Layer 3 of a small transformer language model trained on English Wikipedia (12 layers, counted from 0, width 128).
Take only the direct path to the model's output, skipping the later layers: a vector added to the residual stream pushes a token's score in proportion to its dot product with that token's output vector.

Output vectors of the tokens that the questions are about. A number n stands for (n - 128) times 0.14.
"use": 145, 117, 121, 131, 123, 126, 150, 139, 136, 125, 144, 127, 122, 142, 116, 146, 127, 127, 129, 132, 114, 119, 122, 108, 114, 126, 142, 142, 110, 130, 136, 125, 127, 118, 149, 122, 124, 127, 117, 136, 136, 137, 132, 102, 111, 137, 144, 137, 131, 151, 117, 129, 123, 122, 138, 126, 138, 143, 131, 133, 107, 135, 139, 115, 122, 134, 143, 146, 120, 141, 140, 141, 121, 124, 144, 108, 128, 123, 120, 132, 130, 135, 139, 101, 120, 113, 133, 132, 140, 110, 113, 146, 128, 110, 107, 125, 118, 115, 133, 138, 142, 127, 120, 139, 127, 108, 116, 155, 85, 113, 127, 110, 140, 123, 130, 126, 120, 122, 116, 124, 130, 127, 132, 130, 126, 136, 129, 149
"onn": 130, 106, 124, 121, 125, 136, 126, 118, 134, 129, 129, 130, 137, 97, 114, 143, 129, 129, 142, 128, 127, 103, 131, 118, 113, 142, 138, 154, 121, 128, 142, 120, 135, 107, 136, 126, 115, 100, 121, 120, 103, 148, 118, 116, 130, 104, 133, 131, 127, 132, 114, 123, 109, 133, 122, 124, 102, 131, 128, 128, 115, 140, 158, 116, 152, 132, 125, 127, 115, 136, 132, 130, 129, 132, 143, 122, 133, 136, 134, 117, 146, 119, 133, 130, 111, 119, 119, 128, 139, 112, 130, 147, 108, 108, 128, 139, 124, 118, 107, 136, 135, 113, 125, 129, 135, 125, 101, 137, 90, 119, 120, 130, 138, 138, 129, 145, 109, 114, 113, 112, 146, 141, 124, 124, 132, 136, 114, 124
"k": 136, 136, 124, 123, 118, 127, 131, 130, 128, 138, 127, 136, 130, 145, 139, 131, 146, 129, 132, 136, 125, 134, 128, 133, 128, 123, 143, 127, 107, 137, 129, 124, 128, 121, 148, 119, 123, 142, 130, 134, 135, 110, 137, 126, 128, 138, 135, 147, 127, 146, 125, 114, 124, 121, 125, 115, 116, 121, 132, 129, 123, 117, 148, 120, 137, 122, 127, 124, 108, 123, 127, 126, 117, 121, 130, 139, 124, 118, 133, 120, 125, 127, 118, 118, 116, 123, 127, 138, 136, 119, 120, 124, 130, 127, 133, 125, 122, 124, 135, 118, 144, 129, 119, 135, 128, 134, 142, 126, 102, 123, 135, 126, 128, 121, 127, 137, 132, 139, 112, 126, 142, 141, 124, 134, 129, 134, 124, 130
" includ": 177, 72, 98, 121, 136, 171, 172, 186, 157, 131, 195, 145, 164, 114, 70, 137, 108, 138, 141, 79, 133, 90, 106, 81, 145, 163, 145, 136, 139, 104, 160, 111, 180, 66, 160, 152, 109, 92, 131, 115, 75, 168, 106, 84, 89, 108, 132, 156, 128, 158, 77, 142, 82, 147, 119, 97, 104, 143, 110, 114, 97, 102, 188, 145, 156, 166, 151, 139, 113, 136, 175, 198, 72, 117, 169, 113, 113, 142, 139, 127, 157, 106, 198, 95, 104, 79, 120, 109, 131, 68, 122, 168, 87, 104, 117, 166, 120, 111, 103, 150, 216, 107, 140, 127, 153, 111, 66, 174, 10, 91, 157, 110, 167, 120, 162, 140, 95, 119, 100, 99, 161, 167, 173, 125, 142, 121, 133, 153
"outh": 139, 122, 139, 115, 147, 120, 159, 144, 142, 140, 149, 136, 126, 113, 122, 149, 107, 138, 155, 121, 127, 129, 127, 115, 121, 144, 121, 139, 160, 113, 140, 140, 126, 113, 134, 126, 125, 119, 122, 134, 102, 127, 124, 110, 113, 113, 144, 142, 113, 125, 102, 135, 108, 140, 132, 124, 113, 128, 125, 113, 111, 111, 150, 146, 139, 140, 139, 131, 110, 132, 158, 147, 105, 98, 149, 134, 139, 147, 119, 124, 129, 114, 127, 137, 138, 118, 118, 132, 131, 102, 127, 148, 116, 124, 125, 152, 137, 137, 104, 124, 135, 119, 107, 134, 129, 128, 103, 144, 93, 106, 125, 120, 134, 130, 131, 118, 118, 111, 84, 122, 138, 149, 123, 122, 146, 121, 139, 126
"of": 134, 111, 137, 126, 126, 162, 131, 154, 141, 140, 136, 134, 138, 123, 121, 145, 118, 123, 135, 129, 129, 124, 137, 119, 143, 136, 140, 133, 154, 137, 135, 137, 149, 110, 117, 134, 135, 127, 125, 134, 116, 130, 124, 109, 121, 121, 131, 133, 124, 141, 119, 131, 130, 134, 116, 129, 134, 119, 136, 135, 109, 144, 151, 129, 140, 135, 130, 142, 119, 141, 139, 131, 118, 126, 135, 133, 138, 130, 140, 126, 127, 114, 128, 131, 124, 131, 129, 123, 138, 121, 133, 126, 122, 121, 131, 130, 123, 123, 116, 132, 134, 119, 119, 128, 138, 129, 123, 132, 95, 132, 143, 106, 139, 131, 129, 119, 117, 136, 126, 129, 125, 132, 147, 129, 118, 143, 128, 143
"ft": 149, 125, 144, 126, 127, 129, 146, 160, 143, 124, 130, 127, 148, 116, 108, 143, 120, 132, 128, 123, 126, 135, 119, 118, 137, 134, 144, 126, 125, 113, 133, 142, 131, 105, 128, 146, 133, 126, 150, 127, 106, 134, 120, 104, 119, 112, 149, 147, 116, 109, 113, 116, 101, 125, 122, 113, 135, 143, 140, 136, 114, 127, 175, 127, 138, 133, 137, 121, 121, 140, 151, 121, 92, 133, 144, 125, 126, 130, 150, 134, 129, 89, 154, 139, 127, 99, 113, 132, 134, 109, 130, 122, 115, 101, 114, 130, 121, 117, 127, 132, 150, 146, 125, 123, 119, 116, 139, 161, 95, 124, 148, 126, 129, 131, 129, 130, 126, 133, 99, 116, 154, 130, 139, 142, 111, 129, 142, 144
"ble": 126, 131, 140, 113, 120, 123, 136, 146, 131, 122, 141, 120, 122, 128, 129, 135, 130, 125, 136, 127, 125, 123, 109, 91, 127, 126, 133, 127, 138, 133, 151, 126, 144, 111, 138, 133, 132, 109, 119, 125, 126, 129, 138, 113, 97, 132, 133, 141, 121, 134, 114, 125, 124, 128, 118, 139, 101, 151, 126, 122, 122, 119, 142, 137, 133, 124, 148, 156, 104, 156, 141, 143, 106, 115, 141, 126, 117, 137, 152, 151, 127, 110, 159, 112, 131, 110, 128, 119, 125, 111, 132, 128, 111, 121, 117, 143, 115, 126, 108, 138, 169, 124, 145, 151, 137, 124, 123, 137, 84, 93, 141, 100, 145, 114, 130, 141, 116, 131, 108, 143, 130, 145, 166, 134, 139, 135, 114, 144
");\n": 128, 94, 122, 123, 139, 133, 152, 147, 130, 126, 143, 130, 151, 109, 112, 127, 124, 125, 113, 115, 123, 116, 125, 126, 128, 143, 133, 135, 123, 125, 142, 106, 159, 96, 144, 136, 123, 106, 132, 103, 119, 131, 114, 120, 115, 114, 144, 128, 125, 117, 118, 134, 120, 136, 120, 127, 127, 147, 119, 117, 111, 129, 153, 147, 141, 127, 112, 126, 119, 134, 130, 140, 95, 119, 144, 130, 142, 143, 112, 126, 125, 123, 125, 94, 120, 119, 126, 124, 143, 113, 131, 133, 116, 134, 107, 140, 148, 130, 129, 132, 154, 143, 119, 131, 127, 116, 103, 160, 92, 123, 151, 123, 143, 124, 136, 139, 120, 136, 117, 106, 147, 150, 162, 112, 130, 116, 149, 129
"ant": 148, 121, 115, 138, 128, 121, 137, 125, 132, 107, 131, 129, 132, 124, 118, 134, 128, 122, 138, 133, 135, 112, 121, 127, 111, 113, 143, 128, 121, 116, 124, 134, 139, 128, 119, 141, 125, 124, 125, 117, 123, 110, 124, 112, 107, 124, 141, 138, 119, 124, 123, 131, 134, 137, 126, 121, 124, 135, 128, 133, 138, 126, 127, 141, 133, 118, 135, 129, 124, 135, 145, 128, 109, 134, 131, 123, 132, 114, 116, 133, 138, 127, 115, 132, 126, 127, 128, 121, 117, 118, 130, 143, 122, 122, 148, 144, 146, 130, 134, 111, 131, 123, 125, 117, 119, 131, 114, 138, 98, 129, 118, 122, 126, 112, 129, 130, 124, 107, 141, 121, 119, 113, 128, 134, 129, 115, 131, 128
"ece": 138, 126, 122, 133, 123, 134, 133, 142, 128, 120, 144, 125, 152, 116, 103, 134, 112, 147, 139, 91, 118, 103, 120, 108, 130, 135, 135, 104, 123, 115, 139, 138, 130, 96, 137, 143, 114, 108, 134, 142, 122, 167, 109, 99, 123, 116, 114, 140, 138, 130, 114, 133, 108, 133, 138, 147, 106, 133, 137, 108, 134, 122, 161, 117, 143, 136, 128, 135, 139, 144, 154, 120, 93, 116, 144, 140, 132, 132, 146, 123, 133, 125, 118, 122, 141, 101, 117, 132, 143, 102, 139, 139, 132, 116, 142, 132, 113, 130, 118, 126, 156, 138, 151, 137, 143, 106, 110, 150, 90, 108, 131, 109, 130, 111, 135, 121, 117, 113, 133, 112, 128, 138, 164, 136, 128, 124, 143, 128
"):": 140, 125, 124, 113, 137, 133, 125, 123, 136, 120, 146, 127, 157, 96, 110, 141, 117, 136, 107, 104, 123, 115, 125, 123, 136, 136, 135, 146, 149, 111, 151, 121, 141, 92, 143, 123, 134, 114, 122, 129, 120, 132, 121, 114, 110, 128, 140, 121, 122, 122, 117, 120, 123, 99, 131, 132, 124, 147, 129, 107, 118, 135, 133, 137, 121, 137, 111, 122, 126, 136, 133, 152, 100, 122, 135, 138, 136, 128, 112, 125, 132, 110, 141, 101, 112, 106, 103, 120, 154, 116, 119, 129, 112, 139, 111, 148, 132, 116, 122, 127, 156, 141, 119, 123, 136, 133, 88, 133, 89, 105, 137, 135, 139, 118, 133, 132, 119, 141, 118, 107, 142, 145, 134, 111, 124, 125, 137, 134
"|---|---|\n": 145, 106, 120, 117, 135, 135, 131, 141, 144, 119, 150, 166, 139, 115, 124, 126, 117, 157, 124, 105, 107, 123, 130, 117, 148, 126, 139, 147, 145, 132, 153, 127, 131, 122, 134, 143, 108, 119, 117, 129, 98, 157, 118, 103, 102, 128, 143, 139, 139, 159, 125, 125, 101, 115, 127, 122, 117, 112, 125, 121, 131, 126, 137, 128, 119, 149, 149, 141, 116, 116, 142, 153, 98, 134, 139, 124, 134, 126, 137, 133, 165, 114, 148, 105, 115, 116, 100, 112, 144, 88, 121, 149, 132, 90, 132, 138, 125, 128, 126, 136, 156, 113, 122, 140, 123, 110, 129, 132, 69, 100, 131, 121, 143, 122, 137, 137, 103, 135, 113, 102, 151, 129, 149, 106, 127, 131, 128, 136
"rial": 145, 97, 128, 127, 130, 148, 156, 137, 132, 107, 150, 140, 143, 121, 92, 122, 144, 118, 151, 109, 138, 135, 137, 114, 122, 134, 137, 130, 146, 130, 129, 123, 157, 111, 129, 123, 117, 103, 117, 123, 120, 168, 106, 106, 124, 111, 119, 154, 138, 136, 101, 114, 115, 149, 128, 123, 130, 144, 125, 114, 122, 129, 133, 133, 148, 139, 151, 133, 118, 140, 139, 148, 141, 116, 144, 114, 147, 140, 148, 151, 141, 130, 148, 102, 113, 124, 121, 134, 126, 107, 123, 144, 111, 110, 135, 138, 128, 130, 106, 107, 149, 94, 141, 135, 130, 117, 95, 113, 84, 102, 142, 110, 147, 121, 131, 138, 119, 110, 103, 125, 138, 145, 160, 120, 127, 115, 142, 162
"nd": 135, 139, 121, 137, 128, 140, 140, 143, 142, 131, 116, 144, 134, 141, 112, 116, 148, 139, 135, 113, 122, 122, 120, 140, 135, 124, 130, 114, 123, 129, 133, 128, 135, 113, 137, 118, 128, 110, 133, 110, 115, 154, 128, 123, 120, 114, 128, 146, 120, 147, 117, 121, 99, 127, 111, 122, 109, 141, 138, 119, 130, 130, 134, 132, 127, 122, 134, 116, 138, 137, 155, 146, 114, 126, 144, 153, 136, 132, 132, 110, 155, 113, 154, 117, 122, 112, 131, 113, 145, 125, 134, 127, 95, 140, 109, 102, 123, 115, 120, 126, 159, 112, 119, 129, 132, 130, 107, 142, 98, 109, 157, 119, 140, 113, 132, 127, 119, 127, 111, 112, 124, 120, 135, 132, 133, 141, 127, 159

Each question shows what one neuron of this layer's MLP adds at an activation of 1. A number n stands for (n - 128) times 0.0045.

n33: 168, 153, 129, 132, 166, 140, 111, 160, 116, 120, 136, 90, 167, 125, 184, 147, 111, 130, 123, 110, 65, 101, 119, 107, 164, 115, 115, 157, 165, 97, 128, 121, 99, 129, 110, 143, 130, 143, 157, 185, 138, 99, 123, 137, 113, 118, 129, 143, 129, 129, 160, 113, 125, 146, 146, 128, 132, 180, 139, 94, 157, 168, 101, 138, 141, 112, 131, 151, 129, 144, 91, 95, 132, 125, 84, 165, 129, 140, 106, 118, 142, 133, 173, 107, 123, 100, 103, 113, 135, 132, 132, 94, 134, 135, 127, 95, 142, 142, 55, 140, 173, 137, 130, 74, 149, 112, 84, 102, 165, 121, 126, 175, 136, 172, 131, 131, 126, 112, 106, 152, 123, 161, 159, 118, 103, 159, 120, 93
Which of these tokens does it push up most? "):"

n183: 104, 96, 125, 149, 143, 135, 148, 90, 138, 102, 115, 151, 105, 113, 127, 137, 119, 99, 99, 143, 92, 166, 137, 102, 114, 138, 116, 148, 92, 152, 103, 147, 137, 158, 139, 137, 120, 143, 91, 136, 125, 167, 130, 157, 146, 157, 147, 160, 121, 115, 139, 103, 84, 133, 133, 113, 148, 110, 159, 117, 144, 101, 124, 115, 105, 146, 105, 115, 129, 124, 133, 142, 116, 115, 112, 174, 82, 139, 122, 162, 115, 114, 178, 104, 134, 129, 122, 102, 111, 135, 133, 112, 136, 126, 112, 80, 63, 135, 137, 155, 128, 95, 101, 138, 153, 134, 127, 147, 140, 148, 168, 90, 125, 129, 76, 117, 107, 127, 127, 158, 170, 125, 171, 163, 98, 119, 153, 135
Which of these tokens does it push down most? "ant"

n14: 134, 191, 136, 122, 106, 140, 88, 126, 142, 103, 153, 99, 159, 110, 126, 108, 109, 95, 153, 123, 159, 85, 160, 133, 103, 147, 142, 126, 138, 180, 118, 130, 144, 109, 129, 86, 161, 181, 107, 116, 161, 118, 100, 70, 124, 138, 105, 147, 109, 117, 114, 172, 135, 83, 137, 125, 118, 143, 136, 104, 144, 126, 130, 75, 165, 148, 51, 155, 115, 137, 95, 92, 136, 118, 175, 152, 109, 120, 135, 118, 155, 133, 103, 83, 122, 125, 158, 108, 143, 86, 160, 155, 191, 117, 99, 132, 89, 120, 118, 124, 150, 114, 108, 130, 96, 143, 158, 60, 102, 144, 151, 129, 101, 108, 157, 117, 100, 132, 153, 97, 126, 113, 144, 150, 159, 107, 160, 150
Which of these tokens does it push down most? "outh"

n81: 142, 168, 127, 122, 152, 122, 173, 150, 182, 157, 123, 96, 153, 125, 64, 157, 90, 145, 64, 114, 124, 159, 135, 147, 171, 148, 152, 139, 155, 153, 142, 112, 162, 108, 106, 111, 138, 136, 158, 141, 114, 139, 116, 156, 129, 186, 142, 107, 138, 120, 125, 131, 95, 122, 132, 111, 138, 114, 111, 117, 171, 102, 137, 106, 180, 144, 169, 147, 96, 144, 148, 109, 153, 153, 166, 180, 126, 110, 156, 108, 156, 133, 95, 138, 85, 125, 129, 109, 131, 116, 136, 139, 156, 117, 150, 160, 113, 135, 124, 108, 117, 135, 133, 168, 120, 104, 118, 105, 134, 119, 179, 94, 136, 110, 117, 138, 108, 129, 125, 115, 159, 91, 113, 132, 178, 144, 109, 159
Which two tokens does it push up most, strongest first? " includ", "|---|---|\n"

n237: 150, 93, 141, 87, 150, 144, 161, 84, 144, 119, 110, 123, 129, 113, 102, 95, 88, 118, 129, 151, 142, 124, 129, 90, 144, 142, 134, 150, 119, 96, 174, 147, 118, 158, 108, 96, 122, 131, 85, 108, 124, 121, 103, 120, 127, 129, 143, 115, 136, 109, 146, 155, 90, 151, 121, 143, 137, 133, 169, 150, 116, 155, 109, 149, 138, 98, 100, 156, 101, 96, 158, 89, 115, 175, 151, 145, 133, 121, 148, 141, 126, 75, 113, 124, 97, 118, 149, 123, 144, 117, 96, 107, 114, 105, 72, 163, 112, 137, 130, 105, 81, 165, 153, 104, 90, 128, 86, 149, 84, 122, 125, 87, 165, 155, 164, 182, 137, 139, 129, 90, 135, 124, 113, 144, 160, 146, 96, 123
Which of these tokens does it push down most? "k"

n83: 139, 139, 123, 113, 90, 135, 72, 121, 106, 130, 133, 165, 113, 80, 154, 109, 117, 147, 103, 160, 131, 123, 124, 115, 159, 135, 72, 139, 145, 132, 148, 88, 101, 150, 113, 136, 146, 102, 115, 100, 167, 160, 150, 81, 123, 127, 120, 172, 109, 166, 187, 125, 128, 116, 144, 110, 138, 155, 94, 85, 112, 112, 127, 152, 122, 128, 108, 134, 79, 123, 151, 150, 97, 143, 159, 134, 98, 130, 101, 143, 138, 94, 110, 103, 162, 106, 183, 119, 100, 109, 96, 173, 102, 99, 143, 113, 124, 150, 120, 127, 110, 110, 84, 134, 120, 151, 126, 160, 108, 150, 152, 175, 122, 133, 111, 126, 161, 166, 130, 129, 103, 113, 153, 147, 95, 132, 93, 153
Which three tokens does it push up most, strongest first? "|---|---|\n", " includ", "ble"

n67: 190, 148, 80, 83, 128, 114, 117, 141, 141, 110, 135, 119, 119, 122, 79, 148, 115, 92, 146, 105, 162, 84, 126, 114, 129, 137, 129, 132, 125, 130, 158, 93, 127, 137, 145, 86, 119, 145, 138, 175, 140, 179, 147, 146, 123, 139, 130, 154, 140, 137, 134, 104, 118, 109, 126, 114, 141, 141, 128, 132, 112, 130, 132, 108, 151, 149, 135, 145, 133, 135, 99, 155, 96, 154, 118, 107, 156, 140, 161, 131, 146, 93, 125, 98, 127, 142, 78, 132, 113, 126, 131, 157, 100, 110, 170, 139, 125, 118, 161, 135, 60, 123, 143, 134, 145, 146, 147, 100, 107, 82, 132, 190, 144, 83, 157, 129, 105, 147, 142, 129, 132, 121, 127, 122, 121, 151, 91, 146
Which of these tokens does it push down most? ");\n"

n207: 91, 137, 121, 142, 118, 130, 76, 137, 94, 99, 120, 111, 145, 137, 137, 143, 142, 174, 166, 115, 93, 109, 139, 152, 126, 109, 88, 127, 140, 129, 136, 120, 162, 71, 130, 165, 180, 103, 168, 137, 119, 124, 151, 122, 72, 127, 106, 121, 117, 115, 119, 87, 155, 91, 144, 147, 135, 127, 172, 127, 126, 107, 149, 129, 130, 184, 101, 132, 157, 121, 120, 104, 137, 127, 101, 164, 164, 86, 124, 105, 128, 160, 133, 135, 152, 120, 93, 152, 131, 141, 131, 111, 133, 128, 128, 177, 123, 161, 159, 148, 103, 185, 143, 151, 136, 106, 130, 156, 109, 127, 133, 158, 124, 148, 138, 154, 154, 182, 135, 103, 150, 138, 127, 98, 76, 147, 143, 104
Which of these tokens does it push up most? "):"

n154: 163, 100, 137, 142, 100, 115, 126, 112, 136, 124, 101, 125, 99, 108, 128, 108, 113, 97, 150, 159, 113, 119, 138, 157, 83, 118, 121, 147, 58, 130, 69, 135, 116, 112, 143, 151, 114, 130, 140, 122, 83, 156, 148, 116, 136, 120, 113, 113, 158, 93, 188, 110, 124, 95, 158, 135, 132, 152, 90, 127, 79, 147, 152, 92, 174, 152, 141, 151, 113, 166, 90, 117, 103, 128, 125, 117, 142, 99, 155, 127, 122, 143, 133, 89, 147, 122, 123, 157, 150, 143, 134, 116, 130, 103, 125, 134, 104, 114, 143, 164, 165, 104, 140, 98, 105, 160, 124, 72, 110, 130, 149, 121, 121, 156, 132, 151, 87, 100, 127, 124, 115, 155, 74, 126, 190, 144, 152, 108
Which of these tokens does it push up most? "onn"

n44: 161, 156, 101, 136, 142, 73, 99, 120, 131, 135, 188, 152, 134, 138, 99, 124, 133, 86, 126, 74, 135, 155, 122, 127, 146, 101, 116, 126, 120, 100, 138, 90, 89, 100, 139, 103, 153, 130, 118, 130, 92, 122, 140, 151, 111, 132, 153, 114, 122, 155, 139, 149, 61, 144, 70, 145, 164, 149, 175, 130, 137, 167, 79, 126, 132, 99, 120, 122, 135, 109, 105, 108, 137, 140, 119, 97, 121, 124, 127, 109, 123, 127, 155, 102, 115, 108, 137, 129, 92, 86, 164, 146, 92, 96, 114, 126, 129, 91, 152, 102, 169, 118, 151, 143, 118, 115, 156, 149, 151, 96, 157, 97, 70, 116, 142, 110, 102, 47, 136, 131, 91, 166, 155, 140, 105, 172, 167, 100
Which of these tokens does it push down most? "of"

n264: 111, 127, 136, 103, 87, 112, 109, 109, 166, 139, 176, 124, 124, 130, 106, 101, 98, 128, 83, 108, 132, 131, 143, 92, 110, 128, 150, 115, 139, 154, 149, 80, 110, 130, 121, 110, 144, 152, 129, 195, 119, 141, 105, 131, 116, 117, 135, 105, 145, 136, 156, 137, 117, 145, 119, 133, 159, 147, 120, 107, 159, 136, 136, 104, 131, 167, 142, 132, 101, 127, 128, 147, 120, 146, 175, 130, 95, 117, 180, 96, 119, 100, 94, 121, 142, 111, 65, 111, 141, 177, 155, 130, 132, 74, 152, 160, 161, 148, 111, 102, 95, 139, 111, 119, 86, 128, 119, 157, 134, 147, 138, 143, 146, 115, 92, 138, 89, 137, 157, 108, 133, 127, 166, 158, 123, 163, 105, 173
Which of these tokens does it push up most? "|---|---|\n"

n242: 106, 106, 132, 96, 132, 93, 87, 97, 152, 115, 104, 118, 108, 146, 127, 87, 119, 146, 105, 140, 142, 136, 114, 109, 120, 149, 104, 127, 142, 164, 118, 127, 144, 131, 142, 118, 139, 129, 97, 170, 125, 164, 137, 115, 146, 147, 146, 112, 139, 84, 173, 86, 191, 154, 131, 161, 110, 129, 162, 91, 140, 118, 133, 140, 108, 107, 134, 138, 127, 153, 128, 128, 138, 136, 140, 127, 99, 120, 161, 116, 130, 165, 159, 167, 175, 73, 111, 124, 151, 130, 110, 93, 176, 156, 147, 124, 100, 118, 142, 108, 109, 102, 137, 140, 105, 154, 113, 96, 63, 155, 117, 109, 101, 118, 123, 136, 127, 138, 119, 135, 83, 150, 144, 130, 124, 163, 145, 137
Which of these tokens does it push up most? "ble"

n120: 129, 124, 129, 128, 122, 116, 134, 120, 137, 134, 160, 162, 88, 163, 141, 133, 114, 173, 114, 145, 146, 115, 115, 98, 158, 87, 118, 87, 160, 136, 144, 105, 117, 118, 153, 89, 115, 120, 74, 112, 150, 123, 126, 105, 129, 176, 141, 99, 161, 174, 145, 145, 154, 121, 129, 139, 142, 168, 102, 166, 175, 118, 155, 158, 127, 160, 104, 141, 143, 151, 154, 158, 109, 112, 68, 101, 129, 125, 109, 160, 155, 168, 146, 65, 103, 136, 108, 148, 121, 91, 107, 161, 91, 146, 87, 155, 144, 146, 160, 104, 125, 123, 132, 152, 153, 101, 117, 132, 150, 152, 140, 145, 155, 102, 137, 123, 123, 120, 181, 87, 143, 143, 101, 104, 120, 142, 152, 143
Which of these tokens does it push down most? "ft"

n223: 106, 174, 124, 121, 124, 121, 122, 140, 144, 161, 103, 91, 127, 135, 137, 96, 150, 107, 118, 118, 160, 128, 170, 130, 129, 116, 103, 158, 126, 132, 147, 89, 130, 139, 144, 121, 115, 161, 108, 123, 146, 113, 148, 179, 107, 156, 128, 110, 142, 113, 130, 157, 93, 96, 83, 150, 89, 128, 101, 123, 116, 164, 76, 82, 150, 54, 137, 85, 146, 119, 128, 127, 138, 109, 129, 153, 119, 127, 132, 156, 118, 129, 81, 142, 111, 161, 127, 110, 119, 104, 152, 126, 137, 127, 136, 100, 112, 161, 108, 122, 102, 98, 115, 130, 93, 161, 120, 125, 86, 144, 102, 127, 121, 125, 146, 110, 100, 145, 136, 142, 120, 110, 89, 124, 152, 131, 111, 140
Which of these tokens does it push up most? "k"

n294: 152, 116, 129, 109, 128, 140, 138, 112, 97, 119, 149, 144, 177, 156, 128, 140, 153, 136, 184, 122, 122, 117, 118, 147, 116, 132, 160, 115, 104, 147, 117, 161, 83, 123, 120, 106, 163, 106, 140, 156, 135, 145, 171, 111, 106, 107, 117, 128, 160, 136, 152, 99, 149, 142, 142, 127, 157, 164, 152, 97, 127, 144, 154, 104, 127, 139, 140, 135, 94, 156, 149, 152, 83, 121, 146, 126, 78, 81, 160, 104, 136, 135, 108, 101, 102, 143, 105, 152, 135, 129, 152, 143, 148, 128, 117, 129, 155, 77, 176, 149, 148, 133, 120, 93, 151, 71, 116, 141, 119, 146, 109, 154, 145, 114, 121, 127, 142, 148, 143, 147, 109, 125, 129, 128, 137, 131, 119, 138
Which of these tokens does it push down most? "outh"

n72: 106, 133, 152, 120, 140, 80, 146, 163, 136, 119, 133, 138, 126, 134, 104, 181, 125, 115, 160, 151, 142, 132, 141, 130, 134, 169, 113, 112, 106, 104, 100, 149, 157, 95, 117, 134, 135, 120, 162, 170, 125, 83, 146, 105, 93, 121, 116, 104, 124, 121, 113, 135, 87, 140, 124, 149, 186, 150, 96, 148, 118, 126, 91, 118, 148, 134, 163, 126, 133, 155, 105, 133, 78, 105, 154, 104, 133, 116, 165, 110, 114, 155, 83, 145, 136, 133, 119, 175, 146, 130, 152, 153, 130, 109, 109, 117, 150, 107, 90, 86, 81, 117, 81, 98, 137, 183, 120, 121, 129, 165, 167, 160, 96, 116, 121, 136, 93, 147, 129, 135, 132, 145, 117, 158, 105, 169, 120, 198
Which of these tokens does it push down most? "|---|---|\n"

n318: 104, 177, 130, 123, 87, 121, 104, 126, 150, 149, 152, 106, 162, 151, 116, 113, 122, 160, 138, 116, 104, 118, 145, 120, 138, 142, 138, 76, 172, 134, 113, 51, 150, 138, 145, 136, 163, 153, 151, 158, 98, 107, 153, 136, 132, 128, 131, 153, 130, 105, 154, 94, 92, 131, 146, 133, 156, 81, 125, 146, 134, 108, 121, 110, 132, 108, 107, 139, 149, 144, 149, 117, 120, 143, 139, 115, 123, 134, 135, 138, 144, 147, 126, 131, 136, 130, 182, 138, 160, 115, 97, 140, 79, 107, 120, 69, 132, 122, 145, 160, 121, 84, 129, 95, 151, 125, 137, 107, 142, 109, 149, 113, 120, 102, 117, 141, 148, 74, 75, 124, 144, 161, 107, 129, 119, 123, 108, 112
Which two tokens does it push up most, strongest first? "nd", "k"

n31: 183, 144, 126, 99, 170, 132, 96, 105, 94, 99, 124, 118, 142, 160, 124, 131, 121, 64, 147, 126, 140, 163, 173, 122, 165, 146, 154, 131, 156, 172, 125, 122, 111, 108, 142, 136, 157, 133, 80, 117, 147, 146, 90, 164, 110, 159, 160, 156, 137, 160, 132, 148, 138, 133, 115, 116, 94, 113, 139, 125, 107, 89, 135, 127, 143, 136, 153, 112, 105, 105, 84, 118, 128, 136, 74, 120, 97, 132, 137, 125, 132, 121, 117, 175, 114, 132, 119, 134, 135, 104, 119, 172, 87, 156, 137, 104, 107, 133, 127, 126, 154, 125, 133, 109, 135, 124, 153, 121, 148, 173, 146, 113, 121, 146, 132, 120, 135, 123, 132, 114, 147, 91, 153, 120, 154, 78, 120, 153
Which of these tokens does it push up most? "k"

n239: 124, 154, 143, 118, 144, 144, 166, 104, 121, 162, 152, 134, 94, 119, 150, 148, 127, 135, 103, 107, 118, 164, 155, 148, 134, 131, 98, 161, 102, 135, 158, 163, 139, 133, 160, 96, 141, 131, 137, 133, 99, 74, 139, 80, 150, 76, 138, 121, 123, 123, 148, 100, 118, 116, 156, 101, 133, 123, 110, 111, 124, 77, 164, 118, 85, 129, 168, 123, 116, 117, 103, 124, 145, 110, 103, 134, 115, 137, 107, 98, 137, 124, 83, 131, 112, 124, 145, 147, 83, 83, 126, 141, 82, 139, 132, 116, 120, 101, 100, 129, 118, 107, 115, 146, 145, 158, 143, 172, 111, 103, 128, 125, 132, 140, 93, 127, 122, 111, 90, 137, 127, 103, 88, 155, 126, 104, 120, 131
Which of these tokens does it push up most? "outh"

n282: 137, 113, 114, 140, 139, 112, 111, 180, 124, 61, 169, 111, 206, 163, 120, 130, 151, 116, 150, 130, 117, 132, 171, 138, 129, 146, 129, 133, 115, 150, 151, 146, 79, 142, 106, 111, 127, 165, 140, 130, 120, 144, 134, 139, 139, 125, 159, 127, 141, 145, 135, 179, 141, 148, 125, 92, 154, 139, 102, 177, 155, 130, 133, 146, 127, 113, 149, 143, 175, 134, 139, 135, 86, 79, 62, 149, 150, 151, 101, 128, 178, 161, 133, 78, 143, 123, 88, 112, 163, 92, 142, 101, 135, 110, 113, 161, 97, 159, 135, 155, 103, 113, 119, 101, 107, 94, 118, 138, 145, 135, 117, 136, 158, 172, 146, 144, 124, 120, 130, 166, 151, 174, 128, 128, 79, 127, 138, 113
Which of these tokens does it push down most? "ble"

n63: 120, 131, 131, 152, 169, 149, 195, 119, 136, 166, 122, 139, 119, 131, 176, 113, 117, 99, 138, 126, 110, 128, 101, 109, 111, 108, 117, 148, 115, 165, 114, 106, 134, 95, 114, 124, 172, 115, 168, 121, 130, 132, 103, 116, 113, 149, 82, 123, 68, 67, 45, 162, 126, 127, 124, 173, 125, 146, 133, 118, 128, 150, 130, 171, 153, 156, 101, 144, 139, 127, 90, 135, 132, 127, 162, 68, 139, 132, 135, 142, 130, 125, 123, 174, 120, 103, 95, 126, 154, 156, 132, 82, 143, 154, 96, 112, 119, 90, 155, 143, 148, 98, 141, 181, 145, 136, 156, 142, 94, 113, 140, 147, 169, 94, 139, 133, 103, 142, 135, 96, 136, 110, 79, 99, 148, 171, 134, 126
Which of these tokens does it push up most? " includ"

n278: 130, 180, 107, 103, 106, 107, 151, 61, 128, 120, 151, 156, 136, 92, 121, 166, 116, 105, 156, 94, 86, 136, 149, 178, 128, 96, 162, 163, 94, 86, 162, 122, 98, 106, 84, 130, 108, 129, 131, 108, 138, 110, 114, 137, 126, 130, 130, 154, 124, 183, 99, 110, 151, 90, 143, 151, 115, 105, 100, 141, 124, 146, 113, 135, 181, 120, 130, 112, 167, 138, 69, 150, 159, 159, 99, 100, 122, 158, 131, 107, 88, 120, 144, 145, 129, 134, 135, 143, 127, 125, 117, 101, 178, 129, 124, 149, 145, 129, 66, 137, 142, 66, 124, 133, 124, 150, 62, 129, 81, 153, 165, 83, 125, 79, 147, 180, 114, 178, 153, 141, 142, 117, 145, 122, 96, 144, 114, 129
Which of these tokens does it push down most? "ft"